Layer 4 of a small transformer language model trained on English Wikipedia (8 layers, counted from 0, width 128).
A neuron's activation on a vector x is SiLU(gate . x) times (in . x), where the dot is the dot product.
The model reads these tokens: "ound" " d" "id" " not" " w" "in" " the" " r" "un" "o" "ff" "." "\n" "\n" "==" " B" "ack"

The vector x that enters this layer's MLP at each token. A number n stands for n times 0.006.
0 "ound": -36 52 -81 -107 -48 188 9 -32 72 28 60 79 98 -29 24 -260 -8 132 72 -307 134 91 142 19 -25 201 191 -31 127 105 72 49 -69 -76 168 -242 7 31 0 -44 193 245 25 -76 -109 -190 64 -138 283 -64 14 115 -127 51 -171 29 -165 -209 124 111 -226 6 68 -273 182 -71 -226 74 37 -7 -105 125 -80 -78 -49 -226 -97 118 23 68 -81 17 -102 -18 54 154 51 328 66 -64 156 116 -49 -110 283 53 -113 53 165 -72 8 9 30 84 174 97 -153 271 2 46 191 -86 -112 -257 -99 1 -196 -36 134 27 -129 -41 88 -180 -122 56 106 -109
1 " d": -94 -52 -23 -11 -38 106 101 42 16 24 8 74 65 55 -144 -195 -34 -17 150 -402 168 -35 87 45 -31 21 -37 -113 11 215 41 -41 61 -215 81 -161 -17 -4 -75 -155 168 135 61 24 -90 -118 76 11 241 -177 99 -134 -131 40 -135 -56 -168 -255 -40 224 -134 83 54 -242 78 -133 70 94 -9 -11 -31 191 -107 2 -239 -189 -179 90 94 187 -99 -298 -71 93 86 107 -113 129 15 -23 86 -66 -109 54 308 -46 -26 181 138 47 79 42 103 19 186 9 -126 56 -27 -2 208 0 -287 -101 -151 -88 14 119 137 206 -30 -68 114 -126 -87 104 12 -28
2 "id": -128 84 341 -60 203 199 -129 -28 132 10 148 60 -76 66 119 36 -7 -79 -81 -339 25 -265 5 120 -230 -99 -138 -66 11 195 117 101 113 -92 -40 -126 75 -37 5 -70 68 10 140 -217 -66 -187 -38 -112 -36 -90 -35 -59 84 -193 83 -169 -135 -48 92 94 106 105 173 -114 43 -49 210 251 208 168 -191 -19 -63 -10 -29 -129 -34 -102 -315 109 -8 -144 132 -78 34 173 37 58 -54 6 69 18 151 61 50 -472 -210 133 -16 190 -39 -21 69 104 121 -139 -353 -133 -119 29 196 -221 -174 -2 -60 -104 233 -44 -8 231 -161 -231 86 -70 -108 51 89 -97
3 " not": 74 -39 25 -211 201 209 66 14 146 -106 -4 -112 -6 -19 69 -29 -73 78 40 -367 -36 -59 -17 -22 -66 78 64 44 -12 49 -17 20 55 -109 1 -250 188 -196 111 77 167 125 160 -26 -124 -331 39 22 302 43 1 64 102 -8 24 -133 -274 -220 33 -62 -105 183 119 -142 143 92 139 -66 144 50 -187 -16 42 20 -162 -338 -189 -19 -167 157 36 29 76 -173 -28 13 51 200 8 -105 72 176 -184 15 72 -53 -28 208 137 -20 86 144 -21 10 36 186 -87 -129 -107 255 101 -127 -95 -59 45 118 103 -134 443 -247 -29 119 -99 -37 -77 -88 145 -51
4 " w": 35 -184 -87 -61 80 0 22 -64 -21 -40 107 72 66 -25 37 -180 -210 -112 298 -323 127 -15 27 -122 -101 -91 98 -29 -139 260 -46 219 -35 -156 -27 -82 -79 48 55 -90 270 222 222 9 -7 -99 174 -120 134 -33 253 -124 91 100 -25 -246 -234 -51 -6 3 -110 68 -47 -286 149 -64 -32 -16 -43 -107 -27 122 -7 107 -288 -317 -48 73 106 91 -39 -222 -58 -129 60 57 -119 120 43 -95 107 -3 1 26 154 14 -118 -62 138 17 68 -8 -55 24 133 96 -103 -24 -78 176 119 -57 -226 -206 -179 -53 7 -140 54 147 -207 -65 -80 -106 -116 -38 106 -134
5 "in": -313 -124 -96 -15 -86 -148 127 -133 93 -263 80 84 -31 -7 75 -163 45 63 119 -373 72 -67 -180 -92 35 56 -68 -35 -37 222 38 -5 -79 -22 3 -293 50 80 -138 -94 303 123 33 -86 8 -172 18 56 272 39 196 -69 95 13 133 -125 -38 -77 225 62 -25 121 27 -211 -30 -68 -21 20 178 31 -189 -29 -48 187 -120 -161 -185 76 118 13 -37 -165 -17 -69 -6 -2 64 217 -43 -147 -187 230 16 21 -53 -287 -209 188 66 48 38 7 -55 -38 -61 -91 -187 91 -168 47 105 -241 -125 -223 -59 56 170 -113 68 158 -151 -248 95 -87 -52 -7 181 -177
6 " the": 19 25 -116 -47 -35 235 122 -80 129 -137 230 3 22 189 88 -157 -64 13 -43 -233 50 18 62 -23 89 225 115 -141 18 124 64 37 96 -61 61 -180 166 39 73 -51 135 237 40 43 -12 -107 83 28 131 178 26 1 -106 27 12 -92 -101 -164 59 82 -112 40 66 -283 201 -29 -15 -72 -45 -32 -55 148 -41 -28 -65 -217 -93 54 157 204 8 -279 -26 74 -5 117 -10 206 29 -94 71 102 -130 -39 140 -13 -45 -31 181 -167 29 6 -107 25 385 38 -229 46 -28 193 139 -187 -272 -124 -93 49 56 11 90 -108 -81 145 144 -115 51 14 91 -370
7 " r": -52 -61 30 -7 -46 7 -18 -11 171 113 9 -39 38 -112 80 -210 89 109 94 -292 96 10 -134 105 -238 -163 -145 -40 -29 98 -107 -52 -16 -230 -40 -309 36 12 -167 -161 174 186 219 -1 -88 -90 34 4 205 -87 15 -46 4 -41 -127 -91 -128 -47 -86 64 -287 13 -16 -221 174 30 87 112 30 -178 -46 162 -28 65 -167 -111 -115 168 281 124 91 -194 35 97 100 106 -84 106 218 36 3 -77 -213 81 95 94 34 163 205 -21 177 -27 -125 59 223 73 -164 -242 -62 1 311 -82 -152 -164 -185 21 -2 -25 244 -51 -57 -173 78 -28 111 -6 30 -92
8 "un": -126 -108 5 6 138 -29 -28 -288 -185 -136 136 129 -18 -40 107 -9 -85 77 -16 -318 150 -356 137 -83 -72 -97 -105 143 182 168 50 -115 97 -15 48 -200 0 95 -181 7 161 265 -29 3 -122 -63 133 -117 34 67 107 -110 162 51 76 -221 -14 1 79 45 -138 25 -98 -202 -32 -157 -8 175 132 52 48 61 -52 253 -243 17 -16 -30 59 -35 -3 -139 203 -118 184 151 -49 242 -161 -105 39 127 -150 -105 -39 -134 -227 10 -33 42 165 -47 -151 175 -33 50 -254 -94 -141 -13 178 -141 -316 -74 -169 -78 221 -58 215 -86 115 -176 156 108 25 23 186 -21
9 "o": 145 -271 -292 -9 -100 289 179 -60 19 -34 33 117 140 1 313 -2 101 -218 71 -251 47 -105 241 34 56 -25 77 -111 -29 152 -110 88 17 -60 77 -181 -176 -205 20 -144 233 5 18 -5 -42 -25 32 -55 -8 -14 198 10 168 -86 -78 -429 -73 115 -29 72 69 80 119 -115 -69 203 -148 23 -22 -101 -180 26 107 -88 -231 -235 2 186 299 258 15 97 47 5 35 279 -81 19 -87 -138 -126 -11 -37 41 147 -144 -86 -245 -50 -32 260 -137 -134 -24 10 17 31 -199 -144 138 -168 -126 -86 -84 -170 -41 130 -249 -39 -208 -104 -15 147 12 50 38 122 -171
10 "ff": -67 -141 -34 -92 32 192 29 -84 -112 -163 258 -55 246 76 121 -317 20 65 2 -293 154 -157 88 -138 80 -167 14 -96 256 270 -241 -271 85 -85 -30 -140 60 -160 153 127 139 304 33 243 -134 84 112 28 24 38 27 140 -62 -122 -108 -196 -182 3 94 -99 68 -40 -46 19 -121 -262 -100 234 -87 -72 -18 112 125 -108 -75 -176 13 -72 57 102 68 -139 137 -109 -99 4 -78 327 99 33 -224 -41 -190 -120 57 -152 -114 51 -49 62 -50 -92 16 -145 -28 114 -40 24 -210 130 106 95 -242 -145 -1 6 -16 -153 21 132 -170 49 80 -2 -32 -3 180 -261
11 ".": 7 0 17 -55 -43 239 -141 -29 32 -43 49 120 52 139 -59 -110 -46 117 79 -293 24 89 54 -107 47 241 285 3 -48 6 39 49 11 -84 24 -212 2 131 96 79 215 124 48 23 -53 -252 32 -133 213 -51 215 -19 -52 -176 72 27 -58 -12 102 69 206 10 121 -213 247 -177 -23 88 -62 -11 8 253 -53 -31 -86 -254 -141 238 107 218 -26 -74 61 -10 22 155 54 170 91 -112 127 83 -53 133 201 79 -5 4 216 -166 -43 -96 11 42 311 59 -205 -126 51 179 206 -200 -274 -188 -115 -112 52 -82 183 -75 -12 -149 90 5 99 -8 46 -72
12 "\n": -122 -194 89 -60 -25 85 -70 -31 117 -56 27 83 47 148 37 -159 -84 197 -80 -175 43 79 -109 121 64 163 197 -105 125 -98 36 80 -17 -184 82 -124 -143 267 33 45 148 115 71 -14 61 -136 80 -241 86 59 96 -42 -43 -129 177 15 -49 -68 28 162 263 84 80 -372 193 -50 -7 144 -66 -230 59 63 -29 86 -191 -257 -170 214 52 211 -71 47 19 -38 118 59 34 37 35 -275 54 28 -26 192 128 2 -69 -47 153 -84 29 -107 115 -116 175 -72 -160 -160 -58 233 273 -54 -234 -196 -62 -70 59 -37 203 31 66 -126 75 -41 42 -97 43 17
13 "\n": -57 -173 -11 -100 -27 173 -1 -16 112 1 -18 20 73 140 98 -155 -129 198 -157 -42 -10 28 -29 16 -73 178 230 -170 96 -71 77 53 -40 -114 198 -290 118 203 -122 -47 207 150 43 137 -22 -264 84 -161 129 -18 10 24 -44 -114 82 -38 -81 -168 55 195 160 26 172 -222 174 -157 -59 50 -137 45 -18 85 -80 70 -93 -178 -150 273 24 298 -30 -78 -12 22 105 71 18 179 123 -43 126 96 -49 -49 173 92 8 -73 195 -18 -47 -165 31 -44 311 -166 -165 -86 16 204 357 -97 -203 -105 -184 -108 90 -136 144 -75 150 42 11 -68 7 -27 51 -8
14 "==": 142 36 -64 -38 -195 66 9 -78 -36 43 169 -28 66 131 68 -313 -278 96 81 -41 16 -58 -63 84 -165 223 59 -213 47 18 20 43 36 -151 91 -218 106 208 -10 178 144 135 -9 -46 -20 -113 -33 -71 304 17 65 47 -112 37 -117 -2 -52 -291 -68 191 210 49 17 -203 35 149 -124 39 -55 156 160 130 -32 -16 -85 -103 -192 182 -74 72 -150 -9 189 33 77 26 98 264 230 -37 112 62 33 -15 187 35 -63 -11 115 -88 -65 -231 107 24 222 107 25 -155 -42 222 228 -33 -342 -129 -163 -197 231 -162 117 -54 -96 132 126 79 55 -7 -76 47
15 " B": -36 0 -159 -19 110 121 -108 14 143 55 9 -5 53 83 11 -49 -194 74 -115 -131 166 -70 100 -4 12 58 -74 -3 -76 34 24 -158 -81 -324 66 -188 -125 -50 -27 39 153 330 276 196 -131 43 76 -70 196 -20 14 17 -17 -28 -49 -174 -168 -81 65 153 -27 49 -45 -267 181 148 -144 103 -82 -290 -89 83 -31 126 -84 -77 -130 219 104 -4 -213 -379 -99 -6 188 92 4 62 118 65 123 15 -6 -9 114 -107 60 -43 130 -124 -105 -39 -67 -8 245 2 -157 -70 -104 -1 158 -146 -194 -108 -226 139 -102 -139 153 39 -3 -77 80 -80 65 29 -126 53
16 "ack": -184 205 -263 -35 167 196 -8 79 241 -72 142 125 93 140 46 -165 76 185 -92 -223 74 -186 229 -215 -120 80 -166 42 43 -41 -10 -162 -98 -142 150 -283 -138 183 -39 -71 186 102 -26 62 -114 -68 32 166 64 145 -94 96 23 -252 -57 -309 -28 -80 82 -177 82 191 70 -170 43 -116 -93 127 146 -143 -45 210 -141 148 -116 58 -108 44 0 -40 -179 -23 -41 -69 23 49 -7 262 60 -133 -46 12 -181 -184 -66 -264 3 32 18 -17 -40 -73 33 54 28 -247 -379 -26 -178 -166 249 -134 14 -72 -138 61 8 -204 170 0 -67 -4 -115 -114 17 108 -15 200

Each question shows the input weights of one neuron of the MLP. A number n stands for n times 0.002.

n48 gate: -25 3 -152 -77 -21 10 91 -154 -18 -64 15 -171 37 -83 155 67 -65 -59 -84 -63 -3 64 190 38 -77 149 60 62 36 61 18 -161 69 -21 -37 -36 -66 42 -54 -86 -39 76 -28 -53 138 -59 -77 72 -25 5 5 114 25 -45 10 -15 -5 -21 52 28 -52 -15 62 -94 -20 40 -78 91 -59 5 51 142 41 -46 179 171 -33 32 -17 64 109 40 -122 -18 31 15 146 -166 -160 78 -7 -110 155 -22 61 36 -145 27 -133 17 2 117 -57 106 -51 13 -49 -59 15 58 3 -222 57 94 20 38 116 -47 -170 -110 26 135 -16 -188 -80 -112 -34 45
n48 in: 29 -90 -22 38 -81 79 -18 85 -89 49 -21 59 -3 79 68 -189 -58 -81 95 45 68 -137 26 -84 -111 117 -105 0 3 -152 35 116 91 -59 39 -8 -90 5 -43 -18 38 11 16 169 -60 30 -39 108 -88 -23 -162 -201 -161 -139 61 36 -5 -96 213 57 23 -93 14 -20 -11 56 79 -228 0 94 -3 180 27 148 159 127 -80 62 10 -8 -112 -34 16 -81 97 -13 3 92 -77 13 -44 -146 27 -120 59 -19 16 -44 20 -5 -120 95 -83 78 -147 -50 -30 -41 3 132 -21 -109 30 -93 70 123 48 143 -200 -55 -43 -55 60 -157 13 -133 -36 -34
On which token does it fire most, and how strongly? 6 " the", at about 0.77

n281 gate: -68 -42 -175 14 -46 -142 87 29 -175 128 -33 71 3 70 123 -69 -139 -23 -115 70 -37 -33 3 -95 -75 -19 114 112 -83 116 11 52 -44 -39 0 63 79 -19 -91 22 32 37 -153 -112 -31 293 -17 -126 8 22 -17 -83 11 -145 0 25 -111 -48 -130 -123 133 -186 -203 -177 3 -37 -120 -147 -57 130 3 89 -34 14 3 -113 96 172 -85 109 0 -53 -75 50 -129 -25 117 133 28 65 -47 -186 -34 44 -42 82 142 120 -64 103 -114 29 25 -112 74 -34 -31 168 -33 -22 76 -17 60 -42 -20 139 37 83 -89 -50 55 -151 -20 -65 -120 0 233 36
n281 in: -20 -8 127 54 98 -108 -71 6 -72 19 92 149 0 -20 -95 78 -103 115 -33 17 46 -28 42 0 173 -171 -28 -81 135 131 -113 55 -152 18 -3 -137 -25 6 23 -96 98 40 162 149 95 -38 31 116 -96 69 -17 8 96 -22 113 17 57 -120 139 -9 -83 45 -102 232 -145 -23 -36 159 -14 19 74 137 -20 3 -30 67 -151 -8 -49 -66 58 85 -145 -17 -63 -84 160 110 23 -109 -6 -17 159 -11 -37 105 -181 93 84 36 220 35 -44 29 74 118 6 -166 -55 -244 40 18 -121 28 135 91 17 33 -52 36 170 49 -61 -93 -66 244 50 -67
On which token does it fire most, and how strongly? 10 "ff", at about 1.7

n165 gate: 111 -169 -59 18 -7 165 -26 -64 -29 -4 -55 -54 25 31 81 -2 -2 29 9 -20 -73 9 -62 -99 104 -22 29 18 86 103 -16 -43 17 -241 24 -4 16 26 -47 54 18 -29 -176 -9 -37 -55 -22 -85 -9 -15 -145 -81 33 53 47 7 76 99 -57 136 -24 -140 -53 125 170 -58 -66 -7 72 58 51 -79 120 -18 -19 -2 4 54 62 95 -9 -51 -39 15 -52 -68 56 -34 125 -6 77 26 107 7 132 161 26 43 30 -26 -61 -86 4 9 49 -88 -16 -22 91 -24 40 -25 -25 -42 -135 103 -91 105 -109 64 100 -5 -53 71 -145 116 37 -123
n165 in: -47 -15 -8 -35 30 -15 98 28 -15 -57 -73 189 -122 -34 -37 40 39 147 -81 56 -95 -53 27 7 -33 -91 163 60 -92 -62 69 62 -113 10 12 -52 -71 17 -27 50 -95 22 -52 25 53 0 -7 131 72 27 -63 12 59 -153 -2 125 -57 50 -14 47 65 106 23 -146 -25 -56 -188 -8 -132 -87 64 -32 -128 32 -83 -7 -87 -91 131 72 -27 20 119 -34 18 -56 -30 -164 -7 -2 77 119 74 51 57 -42 41 -57 -91 -44 -73 -81 -56 148 -158 -154 85 -91 115 78 -64 -41 -53 79 -82 -42 81 -210 155 27 -30 -124 -20 -103 107 -136 -96 -44
It fires most on token 13 "\n"

n156 gate: 94 129 -49 134 -25 -33 91 -163 25 -10 5 22 -53 -62 3 3 5 -137 -123 -43 -28 26 -67 -64 8 97 -173 25 -120 79 -32 -42 53 -97 -114 -95 162 0 33 -37 -36 43 -43 -24 -114 44 58 -54 47 90 170 145 -38 93 -113 -18 -87 -120 -19 137 77 -73 -108 -29 178 156 16 -94 -49 -15 -24 82 -130 43 -34 -82 195 -44 -10 -175 8 183 -5 -37 -47 -170 120 -55 132 161 -34 -101 -30 -82 -8 -8 151 78 41 -53 -8 92 -13 -66 108 83 19 -161 29 -75 156 122 -151 167 104 -30 -48 103 -99 0 -17 -3 84 -78 8 -83 -160 75
n156 in: -14 43 -88 -19 -19 -173 173 -56 -102 -58 -164 52 -109 68 118 -8 -54 -80 11 121 -11 -61 46 -21 77 -42 145 55 69 -11 -33 13 154 34 107 -8 60 106 -16 157 74 -16 5 -103 -62 -77 -45 -67 142 -96 120 -56 30 35 -22 -185 0 0 -74 -47 85 52 70 130 8 -243 70 -36 74 49 -11 136 -187 27 100 27 -71 -108 16 -127 77 -216 83 43 -33 0 98 -44 -8 175 104 -109 -125 61 65 11 123 58 5 -102 56 -90 178 36 -177 -134 -143 -53 77 132 -57 -67 11 -24 -77 14 54 21 -52 -112 66 33 -31 -54 143 -122 108 -54
On which token does it fire most, and how strongly? 14 "==", at about 2

n215 gate: 74 167 70 -27 24 120 -26 3 59 21 -66 75 -49 66 8 -32 105 13 -98 -24 35 150 -26 -58 76 -44 -52 -46 78 -107 -69 101 21 118 -102 -8 93 -26 -222 3 116 138 3 -145 18 73 -31 28 67 62 -3 31 -98 -162 -88 153 -166 -51 -52 -113 -29 -101 74 48 -16 138 81 -24 -156 94 -27 102 13 29 144 -65 53 80 -233 51 135 235 21 -55 57 -21 32 209 21 218 -44 -55 35 -81 -29 150 29 15 -68 -31 115 -35 26 -57 -8 -116 -102 44 80 18 -45 -8 -32 -21 86 43 151 39 -27 89 57 82 -121 -61 8 112 3 -134
n215 in: 40 75 79 13 -66 -19 -57 -19 32 87 25 47 -42 99 -111 -28 264 -60 -12 92 136 36 138 59 -66 -39 37 51 -63 -119 -65 9 18 125 107 -207 44 -171 -104 -123 145 65 112 -285 -230 51 -58 145 12 24 98 -110 -152 -98 19 161 -56 -218 -76 126 61 47 13 53 -112 152 -89 25 -19 122 -47 -21 -9 -31 18 21 -16 66 -252 44 -70 127 43 -151 164 -15 53 168 106 114 275 -9 -34 -61 -50 56 95 -21 -65 18 199 44 64 98 9 -37 -22 146 -12 -74 -298 -51 -25 -65 -145 81 186 -40 76 -40 -54 32 -138 -22 16 -89 97 37
It fires most on token 0 "ound"

n273 gate: 16 114 -22 109 -3 -156 29 8 77 45 139 46 81 -116 -48 -27 35 -126 -134 -182 -47 -32 -112 -48 52 127 -32 58 96 82 149 29 122 -152 13 74 51 -125 30 42 -80 -94 98 -73 -32 8 3 0 -179 143 35 -21 127 51 -3 116 -161 0 -53 -14 82 -16 -114 63 -119 35 86 6 -209 88 -217 -139 5 57 -118 -11 -5 -71 -120 140 -40 221 99 24 -14 64 41 116 -14 34 -93 -11 33 -67 -71 87 112 -81 -95 -56 11 140 133 83 73 129 74 174 -13 -11 57 75 0 -105 63 71 132 -5 -160 27 -30 -100 6 -43 -110 8 82 0
n273 in: 61 -16 -38 11 -46 82 -36 -47 -95 108 108 16 28 -58 24 -68 -45 -111 -104 -26 -43 -21 -8 -55 -73 -70 -53 27 95 233 72 -151 91 65 29 -83 -16 -128 -40 -5 68 244 59 35 124 63 -26 -30 -60 -133 -174 -60 29 53 5 5 -56 85 55 -3 -3 19 131 -14 -61 32 98 -114 -87 -3 -35 155 19 -98 93 21 -46 -88 -95 160 91 -13 -63 -140 8 81 121 -76 11 -5 -175 134 -94 -89 -78 158 -8 82 -246 -147 -34 -28 125 27 -37 -5 -97 -68 -57 -37 98 -137 16 -72 -3 70 101 -76 -138 -232 68 -55 -19 13 -114 153 -75 11
It fires most on token 2 "id"

n91 gate: 29 -116 51 -123 -78 3 164 192 -145 95 -141 67 104 -105 -141 118 -47 96 -115 125 -32 33 60 91 169 98 -31 40 -40 53 -61 -23 -183 3 75 80 34 -62 -19 26 51 -42 -34 -47 94 19 52 100 79 -18 -101 88 81 -21 -111 -15 -104 -22 -67 -102 -10 -63 54 36 77 -210 -23 119 -120 13 -77 -138 119 71 174 -59 56 -143 -74 51 -49 34 8 -70 110 -86 -43 -111 -119 66 0 -83 -26 -44 -19 -82 88 23 188 -151 -73 -132 -3 121 -19 3 -45 28 157 89 -66 -35 -126 -3 35 32 -5 31 -148 18 81 125 133 -11 -16 -11 -38 -110
n91 in: -12 87 6 -38 162 66 -53 164 3 -28 -115 41 24 52 -29 41 -63 294 -70 129 38 147 75 -57 -21 40 86 -3 -88 -44 -78 -57 3 -129 9 53 -46 -97 38 22 12 107 -58 -81 -92 -160 105 -69 25 -40 23 -51 104 -203 -93 88 -202 25 122 65 -46 84 209 -117 -99 14 43 -65 62 100 -192 -131 47 17 -112 122 111 6 -31 183 94 -159 -46 -40 -85 0 108 30 -104 -36 -11 -186 -20 -128 -172 -35 -17 -14 -97 -60 -77 -79 -28 30 137 -11 50 -8 -130 -69 -162 108 130 61 79 -6 -159 57 -118 0 68 33 102 -296 171 -101 -3 26
On which token does it fire most, and how strongly? 14 "==", at about 0.72

n238 gate: 43 -95 -70 131 88 -12 -56 33 9 56 34 78 3 -43 -250 15 94 -50 98 -51 194 -81 99 -68 -15 73 -227 -217 23 -64 12 -165 39 64 198 -96 -20 -152 -198 -3 -138 126 23 166 91 26 -40 46 -28 -127 43 -51 11 54 -78 -37 105 104 -197 -99 -48 104 -6 122 -49 -204 74 -194 15 -39 164 71 -23 -69 -128 -34 -124 19 97 146 3 32 68 -159 -35 57 128 159 55 67 90 76 176 -153 -3 -17 3 -17 -57 6 -17 -52 6 0 -119 -9 29 -115 36 26 -9 21 88 -75 -38 64 -9 65 35 -6 -62 127 -15 -20 0 -100 84 262
n238 in: 95 -11 -55 -66 -41 -100 -13 -22 63 -24 48 -14 134 -54 83 49 43 99 -55 -107 -243 -18 -64 -13 63 -71 -112 11 -170 -79 -30 179 5 -80 -59 -84 -97 64 33 50 -160 -94 27 78 -85 168 -50 0 -42 -119 -61 29 -119 -27 65 -153 -16 -181 -98 -22 -40 -27 -200 126 16 35 -56 -33 -25 23 76 -51 49 108 -5 -87 -8 -139 -97 178 -69 -102 -75 -8 129 -99 90 -6 -62 -149 -56 5 62 56 -33 -188 24 -52 57 -32 122 -5 27 41 84 139 66 98 45 -271 94 22 -25 178 -60 30 -78 -69 17 -120 6 -17 61 -51 14 -227 45 -158
It fires most on token 11 "."

n77 gate: -9 14 -30 -166 51 152 49 -47 -30 22 -181 -48 -42 23 -27 -46 -11 -30 -157 131 -126 127 54 -93 -5 116 -68 -88 -19 -140 94 -44 -65 -31 -54 -55 -21 49 -14 66 146 -7 -16 64 -90 -9 -54 74 38 -63 -137 -76 30 -56 -2 -54 101 31 -18 -44 105 -82 -56 -124 57 30 115 -37 -51 39 -59 115 64 -18 -66 63 16 -2 113 56 -4 -59 27 -77 -35 41 23 110 121 130 -36 -76 140 2 -71 -85 81 -165 -59 -14 -79 54 34 116 71 47 35 105 73 -54 52 -54 33 -48 7 94 -109 60 14 27 28 -87 -26 -78 106 82 -35 -151
n77 in: -166 35 -93 -14 57 -159 5 63 41 -16 90 -13 72 -51 -24 -46 -98 84 13 -42 -68 -31 0 21 -54 -97 -77 -103 87 -19 -168 -148 39 31 21 -143 123 270 38 72 90 5 -29 35 34 -5 34 -112 -16 34 79 -131 -32 -171 -13 -13 54 110 -97 168 157 16 19 -20 -96 -53 -50 66 57 166 27 71 -21 -56 -96 -39 -202 -31 -21 43 -52 -11 71 108 52 -21 11 -60 -115 80 16 -129 -129 -92 -64 91 -45 -95 -196 53 -66 -53 134 46 64 127 22 -3 -57 42 -91 113 -30 45 38 72 224 -115 141 -116 68 -22 105 -128 -195 16 18 -74
It fires most on token 13 "\n"

n60 gate: 15 77 -86 104 -42 116 0 42 -96 25 -30 -132 -29 176 -73 16 129 47 97 -79 -26 80 46 -18 49 75 -134 -3 104 28 -23 42 -3 130 -48 121 -41 25 -23 129 60 33 -26 66 91 -138 25 29 -100 -123 -88 131 153 66 5 -33 -103 -14 95 195 73 -121 -18 -38 -59 51 132 84 -60 -52 -8 -119 -49 -130 198 83 93 164 -94 -68 163 31 -35 94 86 -25 49 -123 100 -42 -123 45 162 63 15 -101 71 72 58 -5 -121 -126 8 -23 -93 -63 5 13 57 -13 -46 -58 -26 146 -122 -21 -89 -60 -76 -86 -149 116 8 -103 75 -55 57 -8
n60 in: -10 97 -77 103 -72 13 -13 67 -53 41 -119 -37 -70 60 -34 106 10 -120 31 -36 5 -100 62 -34 130 10 44 -83 -255 -16 21 -110 -95 72 64 50 55 -111 -71 -63 -5 -26 24 -78 -57 -110 -26 -129 -74 129 10 170 60 -67 -76 -56 40 -17 -15 -106 -90 -34 35 186 60 50 62 -16 -191 93 13 -18 -108 118 -41 -136 -221 178 -23 80 5 120 54 -104 77 8 -174 -40 -45 28 -13 -64 -45 -183 74 -32 18 68 -110 18 15 -99 105 21 95 88 -82 13 38 -29 -57 49 99 -79 -111 -231 -42 28 -51 176 21 35 -189 94 43 56 66 -44
On which two tokens does it fire most, strongest first? 12 "\n", 5 "in"

n248 gate: -102 26 -32 -13 24 8 8 -107 -8 79 -75 -29 105 -141 -28 85 8 -74 99 -83 -48 25 -127 -83 16 66 -8 -21 34 -132 3 23 120 3 -64 50 -84 -67 -13 30 -16 99 -60 -130 -54 99 -51 15 41 -213 -54 67 -156 21 26 18 -47 -133 56 -125 36 -183 0 -3 168 193 8 243 172 123 65 -5 47 -50 5 128 11 -13 -126 19 20 -3 64 54 -11 39 -71 -32 -57 76 -123 -98 134 -103 92 -18 108 23 22 -10 -121 -168 33 -98 -68 31 42 196 161 -104 21 100 -130 -60 -58 3 39 -151 21 98 75 16 -46 -37 53 -174 -112 -106
n248 in: -37 0 -16 -47 -19 -78 23 -72 -71 33 126 -145 -13 -62 23 228 -72 -40 119 28 5 56 -5 -36 -72 53 59 -90 -103 34 -36 -28 -99 -66 149 -66 99 -89 -116 -131 -27 68 -118 -5 59 -16 172 67 61 -41 62 -61 -75 93 76 137 29 -6 0 63 3 -37 102 -163 -70 -127 134 157 153 90 -97 -49 141 36 -162 43 -191 -76 103 71 -23 -3 213 62 -11 177 -16 45 115 -88 210 3 -71 8 39 -39 26 -60 67 85 69 -49 -3 40 -92 72 61 36 81 155 -83 -99 19 -39 40 -18 31 71 -29 -57 27 -3 -81 107 214 -3 -43 5
Its three highest activations, in order, are on tokens 14 "==", 16 "ack", 0 "ound"

n277 gate: -223 25 34 56 -54 -40 -19 97 85 -35 -105 93 95 -72 188 20 -33 187 -41 -63 -37 160 -80 -64 116 84 11 -142 65 51 -3 103 -134 38 110 -59 -95 74 -54 -67 -6 22 8 33 -22 -26 -19 3 81 172 -58 3 -94 44 -20 0 118 9 -82 -102 69 67 95 9 48 -92 25 88 -51 160 -64 -22 103 70 -43 -57 -59 197 -59 -14 -199 -206 63 -91 -142 -88 171 -34 45 59 145 -25 204 -38 -28 17 82 0 -45 146 -96 42 -8 -26 -8 -182 -133 158 8 -105 -28 106 26 -64 -42 64 -70 246 28 -33 171 -92 -6 -120 130 -49 -35 -121
n277 in: -144 144 135 105 -143 46 27 70 69 -112 -3 -63 116 45 -61 -72 22 -114 8 20 -158 -5 -111 151 32 36 -131 98 -69 -26 -85 91 -19 18 100 145 37 -94 63 -60 9 6 11 11 36 -101 -36 -24 38 -80 -117 72 -48 -3 14 -127 114 99 102 -114 80 285 17 -75 -107 -31 33 3 -172 240 -8 -108 28 -87 57 41 122 93 -30 -17 -215 -76 -61 17 -100 -94 99 -109 121 -90 64 78 147 -30 8 14 58 -35 75 -53 -17 32 0 -54 -99 89 91 25 121 -14 84 99 -146 99 -11 130 56 8 66 170 69 -206 -125 -65 40 -142 222 -95
It fires most on token 5 "in"

n309 gate: -41 53 69 -127 -202 36 17 24 -3 9 58 183 179 9 -46 15 -101 -74 57 61 24 -14 93 134 -259 89 90 -83 -92 -9 -53 -100 106 -140 -17 -3 -47 83 83 -71 30 -73 -88 -82 -14 21 -265 -92 85 40 -35 -124 73 174 79 226 151 96 172 152 32 -47 84 90 94 -114 -49 -39 33 22 -35 -14 -91 -70 145 37 109 88 -6 -6 -92 -102 29 -162 12 -40 3 114 -82 8 14 -69 -88 101 144 -97 -12 144 70 -6 -55 41 -57 80 174 52 -146 -157 -149 -58 6 184 113 199 92 -18 41 83 57 -67 6 -30 -179 44 -62 -105 -91 159
n309 in: 62 177 -153 60 12 -151 -17 157 75 83 -119 80 97 153 73 60 113 -111 11 99 144 80 -108 -70 -93 147 -52 -39 63 -24 159 -40 -46 -62 -49 -6 47 -130 45 -9 114 -24 127 -15 -81 3 -3 -98 63 -46 47 -40 56 35 -53 -98 -250 -19 -9 138 -110 -32 -21 66 -92 276 -9 -30 -9 56 0 20 106 -21 77 118 0 43 -71 -63 81 -65 -12 143 -30 203 45 69 -74 -43 174 9 -201 -209 -231 -44 -107 34 -73 -215 9 28 -26 27 18 44 116 69 -135 123 -47 -146 99 100 101 -65 88 14 132 52 132 106 55 56 233 -9 126 35
It fires most on token 14 "=="